Layer 4 of a small transformer language model trained on English Wikipedia (10 layers, counted from 0, width 96).
A neuron adds its activation times its output weights to the MLP's output. To switch it off is to set its activation to zero at one token and run the rest of the model.

Output weights of the MLP neurons that the questions are about. A number n stands for (n - 500) times 0.00089.
n8: 539 655 678 516 594 475 656 323 510 297 672 542 343 630 399 366 538 533 531 680 333 481 424 486 398 558 452 491 322 623 162 422 594 583 465 533 651 381 520 690 582 576 608 588 709 244 514 288 537 479 278 429 368 579 475 563 401 767 481 525 521 550 532 592 637 351 516 349 595 490 853 537 503 216 682 569 569 451 780 606 524 604 382 512 733 454 299 317 304 493 490 734 346 341 423 276
n16: 628 476 532 460 441 485 164 325 469 555 471 546 642 757 566 600 496 535 311 470 573 371 565 279 344 152 459 544 321 249 525 460 436 728 508 217 656 608 709 640 526 469 520 424 453 419 705 378 449 587 274 450 646 615 600 613 602 535 427 649 544 502 549 315 640 770 403 314 657 323 505 471 718 473 685 522 514 357 644 461 638 410 885 470 302 516 393 276 353 638 469 547 657 456 485 484
n22: 556 349 488 548 489 344 301 493 479 386 335 488 351 404 340 817 347 494 484 302 522 537 601 576 648 524 695 520 402 756 670 442 548 283 383 555 390 791 414 707 409 367 468 681 598 415 427 477 372 641 309 519 373 378 640 410 486 520 576 596 713 443 356 448 457 424 732 494 332 385 586 515 340 426 733 582 403 444 431 373 604 541 659 408 424 524 501 572 448 607 649 518 844 451 469 626
n33: 487 299 550 539 473 384 467 684 415 493 687 483 403 518 402 574 527 466 615 421 591 461 225 451 531 425 583 775 613 573 445 446 411 574 382 409 437 435 549 574 769 653 578 551 510 536 319 606 468 538 466 397 603 384 354 608 681 479 584 533 736 493 556 316 531 465 453 458 625 497 593 446 719 516 483 440 684 592 470 227 326 426 615 568 349 441 456 440 671 432 371 609 406 356 522 407
n53: 527 486 487 612 249 656 557 163 422 693 573 696 434 355 525 495 262 396 363 521 432 382 367 282 668 464 685 297 603 515 354 452 512 527 562 552 668 405 586 403 297 308 578 581 618 337 542 489 560 732 286 309 508 494 474 427 714 501 629 405 392 589 460 958 538 976 325 185 371 516 443 360 416 509 547 479 480 695 621 303 722 538 713 367 645 362 624 364 531 598 523 410 647 595 822 330
n54: 286 510 461 485 223 478 404 666 542 693 77 453 444 669 644 243 565 615 412 722 500 572 464 512 550 657 507 491 439 524 487 396 372 545 567 389 727 616 443 448 766 400 326 498 323 658 746 488 490 437 514 596 508 657 464 402 621 478 326 302 742 160 551 740 381 423 448 591 551 161 449 623 336 571 419 473 327 600 666 701 650 649 579 478 423 542 502 470 415 408 564 700 545 289 571 473
n55: 472 600 581 672 364 570 572 506 853 588 670 553 506 277 544 170 546 679 679 347 561 577 185 502 706 577 363 480 668 426 413 578 581 612 506 741 603 531 468 543 501 340 559 317 621 601 493 791 209 564 364 484 554 364 594 532 431 542 454 345 663 673 444 642 527 472 383 505 318 519 361 305 353 611 488 508 557 445 463 487 581 500 500 347 336 356 300 506 625 532 524 572 495 412 328 522
n64: 540 657 507 549 558 319 166 251 475 775 213 556 304 602 566 498 591 264 415 460 416 552 196 516 535 479 379 471 355 561 532 632 485 731 549 784 549 694 543 523 550 412 333 312 415 633 359 454 385 697 551 588 587 565 505 554 651 466 520 569 396 422 475 487 566 411 692 321 586 550 642 571 585 341 453 482 638 365 532 475 526 555 702 239 556 369 556 610 543 215 423 483 723 382 686 485
n84: 515 637 509 541 347 410 634 716 507 368 544 503 698 731 551 526 309 695 521 418 345 417 486 518 296 256 668 505 519 593 559 614 364 524 429 555 595 745 715 384 569 441 451 485 623 524 623 283 458 431 496 533 615 682 648 699 463 323 372 381 407 527 456 491 726 531 330 629 627 538 276 517 698 554 560 611 365 571 325 251 313 439 341 503 335 309 474 334 575 371 368 350 428 577 759 657
n90: 717 499 718 666 421 565 437 768 388 428 409 751 715 580 499 668 590 413 606 487 387 425 230 624 443 459 321 666 322 559 500 424 363 536 463 495 567 589 226 573 365 463 373 522 520 467 495 302 675 494 278 527 562 673 521 719 579 512 351 547 428 269 666 363 454 461 422 623 765 665 238 402 408 502 518 285 652 645 566 659 566 592 415 716 646 365 437 489 465 437 403 429 356 417 318 508
n114: 494 432 551 501 514 482 491 501 298 487 290 364 614 593 645 591 543 418 564 388 399 639 410 513 586 490 599 505 170 559 371 458 460 488 479 550 596 538 483 546 415 324 454 557 470 435 578 414 442 478 378 574 472 683 482 652 515 476 566 561 520 626 440 497 362 663 347 627 381 540 643 342 622 446 593 441 712 519 491 419 474 391 392 430 606 506 465 410 666 295 494 716 257 809 525 729
n145: 442 378 717 526 349 292 538 613 659 536 605 565 297 460 679 585 628 402 552 343 531 427 754 132 515 488 207 773 570 513 534 507 612 427 552 445 383 527 411 617 782 425 442 634 502 436 418 473 533 493 660 354 299 398 604 588 485 230 483 432 525 442 454 559 614 521 594 344 569 639 478 666 667 652 276 649 250 526 546 343 563 510 328 472 742 418 500 266 484 578 422 243 550 687 593 509
n170: 345 479 347 647 574 348 546 327 428 679 578 242 536 539 587 73 501 563 411 707 515 481 532 561 328 560 791 601 274 554 604 480 514 568 461 305 494 618 326 492 518 542 614 481 615 411 439 482 468 530 398 376 419 568 678 656 520 453 408 716 562 626 358 720 351 188 610 396 530 385 631 346 372 483 406 570 736 701 588 870 644 459 635 817 392 588 441 307 630 636 506 521 451 402 245 230
n186: 515 324 619 377 441 580 275 486 470 525 425 458 481 568 523 363 530 386 637 442 516 610 739 520 293 575 548 672 470 672 347 630 418 652 397 551 414 588 328 648 674 353 371 450 635 511 679 471 568 507 383 565 231 480 501 375 351 493 493 666 506 390 257 501 232 827 446 429 458 395 445 448 638 500 307 288 499 744 665 577 664 619 573 442 651 520 373 579 463 506 659 667 497 453 615 416
n240: 565 549 426 349 481 323 381 321 582 462 648 487 331 521 491 565 743 459 522 525 530 569 651 407 605 602 448 546 317 683 547 456 609 490 451 618 383 539 499 599 318 585 595 574 560 560 420 412 358 634 506 559 722 534 677 561 497 461 355 571 612 496 543 465 615 340 349 469 421 276 619 424 549 459 269 561 402 498 459 461 599 481 526 353 355 563 418 410 604 552 605 394 496 604 414 614
n249: 632 579 667 348 634 494 405 397 412 608 463 551 233 469 511 445 578 459 457 391 404 389 518 430 512 532 580 713 400 570 254 565 503 540 472 724 489 492 708 693 476 444 515 214 489 451 771 432 269 485 286 532 460 378 595 444 639 547 817 464 682 482 574 228 361 379 361 217 375 579 564 564 421 522 700 514 716 422 413 448 420 505 570 720 739 429 528 527 632 478 477 595 432 338 674 425

Each question names a token from some text and the token that comes next. It shows the activations a of the neurons there, in the order above. A number n stands for (n - 500) times 0.019.

Then comes g, the gradient of the next token's log-probability with respect to the MLP's output, scaled to length 1. A neuron's effect is roughly proportional to its activation times (output weights . g). A number n stands for (n - 500) times 0.00092.

"ies", then " are"
a: 500 500 500 500 500 547 500 500 469 500 501 501 500 408 482 536
g: 492 659 449 322 601 450 516 732 385 332 483 561 625 478 616 463 507 619 426 287 527 499 431 287 696 508 596 424 406 588 529 629 331 453 478 460 586 384 542 263 619 440 559 715 417 650 498 528 451 518 361 262 450 600 545 464 505 546 599 439 433 320 561 547 715 351 608 464 503 616 543 466 515 572 530 428 454 536 308 684 273 406 566 652 370 632 333 565 371 475 548 540 716 498 575 545
Switching off which neuron hurts the next token most? n186

" to", then " population"
a: 500 500 468 521 500 500 500 315 500 500 500 469 498 505 467 500
g: 573 460 425 343 498 403 394 661 328 432 457 448 306 722 550 578 300 517 246 389 566 528 564 385 515 581 297 466 480 303 571 539 434 188 594 379 531 487 497 651 559 493 302 532 481 653 660 598 771 417 515 463 428 478 735 522 503 448 495 651 600 382 438 592 633 435 562 698 514 438 400 542 506 566 565 607 518 539 284 535 421 604 542 611 350 513 604 542 495 619 434 580 444 624 559 412
Switching off which neuron hurts the next token most? n64

"\n", then "\n"
a: 500 500 500 500 500 500 209 485 500 496 492 497 500 475 455 534
g: 545 496 461 569 306 492 362 527 397 554 345 583 567 508 345 400 616 549 556 548 561 541 401 540 422 344 636 501 411 750 470 640 600 543 541 454 647 426 479 520 536 360 548 678 880 645 550 652 346 555 414 291 553 412 195 656 381 502 516 488 439 408 578 551 513 528 569 462 401 538 747 623 571 366 578 405 693 522 429 355 376 578 529 387 354 575 362 340 487 489 451 505 612 454 455 462
Which neuron, switched off, raises the next token's probability most? n55

" prov", then "ided"
a: 500 486 500 500 500 500 500 482 479 483 482 500 665 102 426 643
g: 745 533 445 487 620 822 564 617 461 482 449 460 556 416 348 473 482 680 499 463 430 639 445 494 739 350 473 693 575 350 506 389 648 402 299 632 696 599 457 561 605 530 486 286 557 656 504 615 489 407 493 483 412 598 603 701 387 564 563 408 634 422 236 575 349 520 397 531 372 531 497 320 589 481 569 400 561 429 314 446 694 503 435 385 469 459 497 450 495 332 540 468 453 511 472 336
Which neuron, switched off, raises the next token's probability most? n186

" al", then "one"
a: 500 504 378 500 500 500 500 500 500 500 480 500 279 500 298 500
g: 448 535 287 599 436 473 431 603 579 457 481 458 422 511 831 563 658 611 547 363 589 409 480 535 646 519 706 683 671 500 548 525 492 310 559 510 555 326 439 419 458 481 607 341 365 328 624 446 588 285 492 472 286 576 621 460 462 443 518 385 296 510 676 460 520 513 630 563 681 155 401 520 572 670 496 489 599 426 603 561 487 611 485 483 244 486 424 553 458 520 535 551 584 438 426 422
Switching off which neuron hurts the next token most? n240

" L", then "atin"
a: 500 500 552 616 500 500 499 500 503 500 454 556 500 503 354 509
g: 377 490 567 653 400 544 495 488 583 642 526 398 360 623 576 392 474 689 520 626 693 476 380 311 370 415 539 430 560 402 311 606 388 283 457 543 518 584 569 618 622 524 419 747 389 419 515 483 493 395 714 609 417 365 524 614 574 366 650 344 595 607 455 369 548 432 406 496 513 472 506 482 482 593 630 476 479 731 446 384 473 238 477 595 376 667 194 590 446 592 508 470 568 405 582 657
Switching off which neuron hurts the next token most? n33

" under", then " the"
a: 500 500 480 500 500 500 399 379 500 548 500 500 499 512 462 500
g: 299 561 419 696 382 406 527 223 492 507 544 549 458 603 405 577 548 475 607 657 356 502 590 435 378 472 462 425 426 507 389 445 274 534 517 525 461 518 614 482 222 563 383 459 476 574 355 677 353 599 488 254 375 544 411 467 715 634 530 474 440 589 615 491 320 394 578 512 569 491 680 562 657 470 569 699 587 458 748 416 526 553 663 543 572 423 684 597 492 709 385 408 392 484 526 400
Which neuron, switched off, raises the next token's probability most? n64

" two", then " or"
a: 500 500 500 500 500 500 500 502 493 594 510 500 499 472 473 500
g: 512 583 402 573 610 485 455 550 463 400 454 343 480 566 387 474 571 587 425 391 529 527 659 483 336 355 383 417 438 263 360 429 405 543 784 601 548 278 415 551 363 570 643 652 637 415 396 376 505 528 682 326 435 510 675 532 581 556 456 730 509 415 585 532 440 293 704 570 522 483 333 435 559 646 731 530 665 602 327 566 431 475 610 567 515 303 650 441 345 475 565 431 534 546 607 473
Switching off which neuron hurts the next token most? n90

"reen", then "-t"
a: 500 500 500 500 500 500 500 416 500 487 534 490 500 520 470 500
g: 452 568 545 464 643 399 551 431 425 471 452 425 357 673 597 571 563 572 475 309 453 453 672 363 311 289 450 557 413 382 253 324 550 450 462 609 576 523 378 529 206 507 562 500 549 597 434 370 783 338 306 563 454 358 575 590 640 367 471 429 498 576 514 637 401 507 410 468 521 551 475 511 686 687 438 450 483 677 577 461 669 503 581 636 502 680 690 684 575 528 537 464 441 401 415 625
Switching off which neuron hurts the next token most? n64

"ur", then "ved"
a: 500 500 454 500 500 500 500 492 487 500 546 498 312 500 380 500
g: 434 430 520 216 500 484 259 682 524 508 597 475 558 514 514 594 637 463 435 414 558 503 588 522 225 606 568 483 505 378 359 657 598 404 490 593 397 405 670 617 491 621 484 674 490 602 397 429 681 365 533 442 608 586 551 478 233 684 466 444 525 398 443 596 659 501 417 671 457 498 455 691 592 575 468 433 629 489 570 519 583 393 538 510 453 377 429 121 420 324 524 421 650 517 588 421
Which two neurons, each switched off alone, lower its probability most, in order? n170, n22

" conc", then "ent"
a: 500 500 500 500 500 500 500 500 497 471 473 500 500 363 447 692
g: 266 605 508 399 660 382 311 498 405 453 721 565 510 501 505 490 560 482 339 588 396 510 491 576 502 562 612 503 464 581 485 504 601 485 527 641 568 404 488 510 311 513 593 748 527 624 479 410 632 524 456 496 404 559 630 471 418 712 575 577 490 551 728 514 533 572 525 661 228 519 603 655 467 240 362 501 310 384 489 348 676 402 369 663 289 368 417 362 420 521 650 523 498 461 561 318
Switching off which neuron hurts the next token most? n186

" was", then " form"
a: 500 500 498 490 500 500 500 482 498 508 540 500 507 492 444 420
g: 356 591 580 486 445 303 394 512 464 542 464 363 526 391 445 632 644 408 520 359 362 568 579 559 700 384 394 172 531 452 449 607 451 454 601 583 588 504 524 680 425 596 360 526 508 496 448 449 529 534 774 445 594 473 577 691 597 832 347 370 567 291 442 553 592 532 517 677 631 554 461 429 649 466 393 295 447 554 487 714 508 562 435 411 548 484 407 374 381 698 513 421 428 431 454 556
Switching off which neuron hurts the next token most? n249

" age", then " 18"
a: 497 500 487 494 282 500 408 452 483 506 511 484 500 608 502 500
g: 485 639 682 502 649 580 314 700 538 521 482 327 514 519 483 447 472 431 549 318 515 479 577 751 526 441 545 514 643 462 427 563 595 554 529 542 331 455 450 548 713 710 340 454 511 510 658 487 483 397 574 477 541 393 576 546 518 367 375 439 585 445 271 324 630 339 526 605 409 486 608 322 399 647 359 454 613 585 690 302 507 574 538 507 259 325 539 603 513 470 580 464 502 327 316 711
Which two neurons, each switched off alone, lower its probability most, in order? n53, n186

"istory", then "=="
a: 620 500 510 500 500 601 500 500 500 432 546 522 500 429 486 500
g: 482 543 551 406 565 473 487 484 582 292 560 802 201 478 658 444 387 712 446 593 429 439 388 393 527 580 497 372 607 537 358 412 365 466 640 619 537 201 552 349 597 665 652 544 463 266 572 414 386 499 479 325 462 581 486 361 407 603 649 463 441 596 520 432 640 450 458 560 627 556 693 501 493 324 715 511 486 567 557 752 394 447 522 459 591 584 371 510 517 399 457 457 538 506 514 566
Switching off which neuron hurts the next token most? n8

" also", then " t"
a: 500 500 500 500 500 500 500 378 478 500 518 500 500 436 475 513
g: 629 670 513 403 400 429 591 423 689 479 570 593 542 410 476 661 491 446 620 624 538 480 521 370 426 325 612 551 419 631 592 313 401 431 494 473 680 311 583 316 392 614 515 649 595 613 366 592 673 455 311 442 414 545 544 435 565 399 624 463 343 626 478 370 511 434 373 359 604 465 551 801 527 481 439 542 537 321 431 492 286 611 563 496 576 679 508 425 418 682 515 590 332 333 637 338
Switching off which neuron hurts the next token most? n64

" the", then " development"
a: 500 500 478 480 500 500 491 346 500 500 536 500 493 500 504 496
g: 457 493 614 614 545 340 716 668 592 411 424 496 357 574 371 597 630 707 420 528 440 568 556 499 439 530 544 288 324 470 363 528 518 520 543 478 608 579 390 605 458 527 481 510 736 665 592 432 553 443 525 407 111 398 371 584 426 353 451 405 497 475 547 596 409 514 448 518 423 609 574 436 237 556 471 362 458 743 545 738 533 583 500 571 665 515 306 549 395 459 546 397 466 687 400 499
Switching off which neuron hurts the next token most? n64

"at", then " for"
a: 500 500 507 419 500 500 500 455 500 500 530 500 500 510 387 488
g: 540 296 406 533 569 386 559 360 512 464 520 661 497 525 560 549 515 641 479 581 453 544 527 583 605 452 446 718 641 414 402 344 405 556 432 402 443 426 580 416 428 586 403 608 653 472 273 726 509 450 668 390 530 582 430 527 457 573 256 331 786 718 652 481 331 528 641 580 477 494 511 347 571 434 534 468 378 422 652 446 717 400 436 240 397 489 404 434 474 499 545 598 348 585 707 483
Which neuron, switched off, raises the next token's probability most? n33

" cent", then "im"
a: 532 500 500 565 500 500 505 500 523 550 486 481 500 504 486 513
g: 455 575 413 397 452 368 579 530 521 585 387 553 574 535 616 500 559 378 354 522 557 368 711 589 494 524 436 679 332 639 490 443 439 583 410 355 499 399 683 682 501 368 655 562 538 643 479 495 690 561 517 526 519 426 493 494 252 672 495 716 504 669 743 329 385 374 663 386 580 586 308 518 622 576 477 460 595 324 476 623 484 406 371 610 517 297 482 556 446 265 491 531 314 371 418 471
Switching off which neuron hurts the next token most? n90

"r", then "ill"
a: 500 500 500 500 500 500 494 500 466 500 448 501 500 488 410 500
g: 496 513 499 537 395 492 451 733 660 670 446 465 441 751 470 601 561 553 364 493 449 452 352 805 366 446 557 489 340 627 568 343 460 454 313 554 690 530 365 484 324 213 522 629 517 439 572 459 587 497 358 622 395 539 444 676 435 503 569 526 625 694 453 409 446 353 355 399 473 537 651 768 562 422 455 446 480 398 383 626 400 661 667 470 420 453 567 581 550 543 557 408 439 493 407 383
Which neuron, switched off, raises the next token's probability most? n114

"ill", then " established"
a: 500 500 500 500 500 500 500 500 500 547 500 573 500 424 350 498
g: 370 361 296 535 640 343 361 579 534 593 454 402 675 363 482 600 497 512 520 382 553 544 621 453 416 581 518 365 688 430 429 704 508 468 445 473 523 515 767 281 691 520 553 660 521 552 336 352 355 752 462 430 452 461 519 538 544 521 470 398 831 467 456 575 609 555 498 538 464 674 470 469 502 511 639 506 472 595 426 557 494 295 437 569 553 299 276 466 521 274 504 521 630 386 602 492
Which neuron, switched off, raises the next token's probability most? n90

"===", then "18"
a: 638 500 484 500 500 500 419 500 517 421 497 551 500 500 443 533
g: 494 696 584 454 544 536 629 632 451 256 403 486 312 343 630 491 557 403 573 563 526 567 512 732 491 597 602 356 490 583 486 560 658 374 349 451 575 437 354 545 502 559 480 599 454 663 525 472 555 485 338 308 477 601 344 452 640 474 647 660 345 483 541 289 722 322 459 585 273 533 575 488 679 540 364 585 469 480 625 413 435 576 600 403 416 597 471 507 391 195 519 659 513 589 425 412
Switching off which neuron hurts the next token most? n8

" House", then " and"
a: 500 500 500 500 500 557 500 471 500 365 500 495 500 481 449 500
g: 391 434 506 539 511 420 701 316 601 415 744 629 261 488 414 457 428 592 390 740 430 520 629 410 222 516 506 458 371 480 245 471 370 310 566 618 495 433 533 604 550 571 353 588 581 710 538 674 277 504 562 429 452 408 493 429 389 465 638 653 478 522 650 535 516 591 489 335 408 539 402 597 356 655 670 580 578 552 440 662 416 424 622 436 565 504 436 585 461 522 504 394 635 609 506 398
Switching off which neuron hurts the next token most? n90

"ree", then " sub"
a: 500 500 500 500 500 544 500 497 500 500 519 552 500 447 415 500
g: 486 419 298 288 403 555 340 422 486 619 398 622 367 382 385 604 472 494 614 592 743 602 552 351 564 305 436 286 547 588 551 537 478 518 541 609 353 339 503 550 515 432 484 599 592 590 621 710 551 545 560 560 479 366 632 346 850 581 304 582 722 397 437 571 421 516 399 606 365 457 384 638 587 504 527 410 353 443 525 426 507 574 415 599 576 613 518 424 506 423 579 393 632 337 618 502
Switching off which neuron hurts the next token most? n54

" R", then "un"
a: 500 500 500 516 500 500 407 500 516 500 500 500 500 500 405 611
g: 567 380 404 485 457 602 525 386 469 555 492 411 602 479 564 556 578 605 445 414 410 660 562 484 515 446 557 409 426 520 482 332 314 419 569 462 372 425 618 421 384 408 168 523 423 848 369 524 633 609 566 543 735 382 524 498 499 638 701 513 674 408 422 614 407 572 526 596 373 641 562 609 523 244 519 447 500 562 623 378 503 615 300 387 582 350 726 385 516 494 431 385 623 551 630 453
Which neuron, switched off, raises the next token's probability most? n249

"19", then "th"
a: 600 500 500 500 500 500 500 500 500 489 561 500 500 500 484 500
g: 377 710 571 471 528 585 490 511 591 440 576 238 458 321 519 416 558 650 447 747 569 673 622 307 451 448 589 374 565 302 710 328 623 548 514 464 426 454 508 321 413 638 454 465 327 466 576 497 487 401 507 510 706 540 471 378 490 383 664 489 503 390 613 628 464 605 475 499 529 505 384 617 637 569 456 636 415 241 400 476 562 383 642 621 612 555 342 563 534 704 494 465 439 457 248 471
Switching off which neuron hurts the next token most? n90

" English", then " an"
a: 590 500 500 500 500 500 342 500 500 501 515 500 500 522 493 500
g: 523 468 271 372 393 361 529 428 612 500 452 636 652 528 347 322 462 617 434 638 615 476 688 514 530 449 368 499 351 403 280 374 549 692 654 424 424 621 517 579 695 553 517 501 512 328 290 385 501 626 698 629 549 634 380 352 625 432 411 390 482 488 417 435 540 412 384 398 491 628 480 650 442 538 556 393 481 650 716 560 747 382 477 568 285 551 521 428 617 672 487 497 447 532 519 574
Switching off which neuron hurts the next token most? n55

" led", then " to"
a: 500 500 457 506 500 515 510 473 500 500 615 500 514 502 452 500
g: 625 598 513 388 663 466 403 357 418 584 448 393 489 467 451 497 401 356 552 670 433 659 440 569 490 426 661 287 503 545 747 472 630 430 303 423 514 560 455 247 376 584 746 565 579 498 530 584 586 545 368 558 297 291 412 569 615 566 554 627 584 678 577 523 568 438 535 424 464 466 557 590 523 536 321 560 571 500 412 468 413 630 407 597 756 425 432 323 210 451 406 460 420 652 571 570
Switching off which neuron hurts the next token most? n114

" African", then " American"
a: 500 500 500 500 500 500 411 495 500 518 499 500 374 527 452 500
g: 437 478 408 680 587 441 374 620 548 539 488 413 604 711 656 540 388 592 432 379 674 490 335 333 646 481 360 500 745 761 453 454 508 513 468 283 612 598 327 491 717 365 437 566 458 424 424 369 406 598 502 406 418 513 353 392 641 379 429 518 611 481 591 410 579 527 612 343 359 573 387 553 411 526 477 617 547 680 641 596 631 470 271 569 485 265 538 503 468 646 573 524 451 543 344 534
Which neuron, switched off, raises the next token's probability most? n170

"if", then "fer"
a: 513 500 603 500 500 500 493 500 491 514 446 575 460 500 425 503
g: 521 385 502 504 482 625 561 462 314 577 487 459 613 617 546 389 462 388 408 693 663 580 537 475 515 552 197 524 568 324 645 458 395 644 195 437 460 505 627 303 364 450 596 409 422 407 482 556 419 534 479 675 546 529 455 450 499 449 610 456 733 661 375 628 561 481 212 725 500 591 660 615 516 385 570 537 599 603 578 455 569 525 552 608 405 388 589 537 471 494 558 344 383 241 436 532
Which neuron, switched off, raises the next token's probability most? n22

"P", then " was"
a: 500 500 500 500 500 500 500 500 406 500 478 529 500 416 440 516
g: 539 449 345 357 453 351 419 687 638 519 343 520 612 514 305 421 395 602 665 376 500 496 510 595 561 554 459 526 439 600 413 692 418 606 398 547 605 581 420 358 598 534 539 449 527 597 245 589 317 663 275 364 507 669 447 419 562 396 469 322 734 368 557 534 612 415 494 604 549 635 430 491 545 410 490 403 592 284 515 642 366 688 450 599 513 389 385 435 546 408 613 507 739 571 661 553
Which neuron, switched off, raises the next token's probability most? n84

" $", then "4"
a: 531 46 500 472 500 500 500 500 541 488 500 500 500 500 433 526
g: 659 677 625 390 359 522 451 542 646 455 451 279 511 493 476 613 402 591 618 443 639 455 671 471 781 526 547 446 615 591 594 788 424 500 353 498 440 589 464 529 457 460 479 514 488 190 518 505 559 285 278 591 440 404 265 431 367 501 556 716 468 466 527 515 678 441 494 380 469 503 553 425 284 506 411 515 618 349 364 512 420 525 359 444 469 557 537 522 428 666 514 633 466 680 623 554
Switching off which neuron hurts the next token most? n16

" built", then " by"
a: 500 500 500 500 500 500 500 500 494 357 532 508 500 435 490 500
g: 605 514 536 501 655 613 511 368 510 463 583 600 498 497 632 462 551 500 598 405 464 553 617 509 564 590 660 439 314 313 485 440 466 429 551 535 394 469 386 434 406 542 375 695 342 615 574 650 252 470 593 598 435 644 456 611 398 510 520 317 473 381 773 405 519 475 573 491 446 401 492 502 588 472 281 511 327 562 752 305 455 395 760 526 599 692 717 449 449 469 299 347 435 626 448 390
Switching off which neuron hurts the next token most? n90

"un", then "a."
a: 500 500 501 487 500 500 500 500 500 500 505 502 500 486 329 462
g: 555 551 476 365 395 601 691 532 550 399 351 520 429 459 529 423 313 524 540 553 424 344 485 456 355 284 818 511 472 540 561 512 473 328 587 502 639 366 523 816 441 639 436 296 488 567 598 461 454 318 637 400 560 392 439 496 657 501 646 717 477 380 642 529 654 599 537 461 460 341 574 389 385 430 488 472 552 502 419 603 570 628 286 610 373 556 402 634 376 447 548 410 661 514 535 666
Switching off which neuron hurts the next token most? n240

"es", then "b"
a: 500 500 514 500 500 500 500 500 477 500 501 491 500 508 411 500
g: 529 463 515 408 479 631 481 464 425 301 773 592 615 124 558 615 477 641 797 475 476 535 323 653 543 416 468 501 586 510 525 449 569 386 434 501 488 345 629 432 419 371 347 552 486 593 343 560 568 567 483 295 814 590 520 370 388 473 683 327 423 440 550 637 400 714 479 460 412 535 595 492 442 603 509 493 424 269 449 379 555 578 549 524 546 440 461 552 470 402 607 562 528 574 587 480
Switching off which neuron hurts the next token most? n240

"all", then "ow"
a: 500 500 500 477 500 500 483 498 500 504 508 616 500 459 458 500
g: 359 581 588 460 446 655 682 471 279 530 384 493 226 333 432 518 547 380 487 545 496 538 477 424 343 457 586 557 760 348 447 393 595 367 478 522 418 514 417 594 523 488 539 562 643 463 457 433 695 565 562 408 508 574 478 597 308 795 617 558 376 363 545 618 369 582 578 527 490 508 562 538 636 409 447 472 549 571 412 391 438 607 482 504 631 483 699 587 626 420 267 543 655 654 251 308
Switching off which neuron hurts the next token most? n145

"u", then "ad"
a: 505 500 501 500 500 500 500 500 539 501 500 519 513 465 278 495
g: 576 457 532 597 706 327 496 425 540 457 398 259 482 417 345 339 574 521 617 680 550 374 357 406 597 382 640 602 527 452 395 655 525 567 655 448 502 580 318 416 537 541 376 443 383 579 408 359 393 593 680 468 348 438 478 594 693 490 593 345 316 403 497 667 398 632 550 375 600 310 476 539 428 522 527 521 645 524 428 399 627 608 328 465 589 559 676 430 482 709 603 523 418 710 416 669
Which neuron, switched off, raises the next token's probability most? n84

" made", then " up"
a: 500 500 500 528 500 500 423 584 509 573 546 524 504 528 483 500
g: 454 565 375 580 507 571 433 587 300 507 343 300 432 619 550 594 645 367 557 626 475 477 806 476 329 428 377 507 621 351 568 403 545 465 764 672 462 469 505 475 441 441 657 520 560 291 456 620 486 443 563 408 648 338 583 639 421 651 509 541 459 364 690 508 518 514 611 615 502 494 269 566 759 496 627 264 562 342 308 534 352 544 461 473 479 446 538 451 509 505 590 387 585 368 511 496
Switching off which neuron hurts the next token most? n55

"\n", then "L"
a: 500 500 500 499 500 500 376 495 500 500 483 506 500 500 488 513
g: 615 638 368 478 473 516 535 287 395 495 669 528 383 484 432 493 335 233 347 424 565 587 562 582 439 449 559 500 497 513 548 633 359 451 425 673 604 517 440 641 513 639 497 534 623 508 366 660 512 593 261 432 482 538 508 521 409 464 603 591 395 670 476 285 397 476 646 442 595 456 547 435 544 496 536 632 391 543 489 385 689 410 467 707 654 671 270 720 531 456 361 241 635 461 610 355
Switching off which neuron hurts the next token most? n55

" d", then "eter"
a: 500 500 500 500 500 500 500 500 531 500 398 500 513 433 350 480
g: 616 426 484 316 413 667 521 619 486 431 592 443 451 387 406 526 399 423 643 419 624 707 693 521 460 387 517 447 546 432 695 655 501 510 564 506 776 583 523 367 262 559 558 508 421 414 455 426 185 592 522 512 354 529 559 461 506 441 479 237 451 392 318 423 716 432 563 608 645 537 545 444 517 390 519 414 312 615 428 511 549 619 555 562 510 675 616 688 375 686 528 525 466 336 419 449
Switching off which neuron hurts the next token most? n114

" 17", then "20"
a: 513 500 500 500 500 500 500 500 497 494 580 500 500 500 458 500
g: 592 670 523 342 624 577 620 466 401 613 532 458 559 296 200 502 642 349 507 390 670 596 553 665 495 608 494 602 343 343 259 532 499 336 507 620 440 498 539 613 536 580 523 385 574 737 392 488 686 570 346 424 450 471 617 493 449 419 418 481 506 445 598 590 540 334 361 557 290 481 631 727 508 542 340 545 571 497 519 390 324 442 452 642 586 464 571 732 567 526 388 368 533 396 411 511
Which neuron, switched off, raises the next token's probability most? n114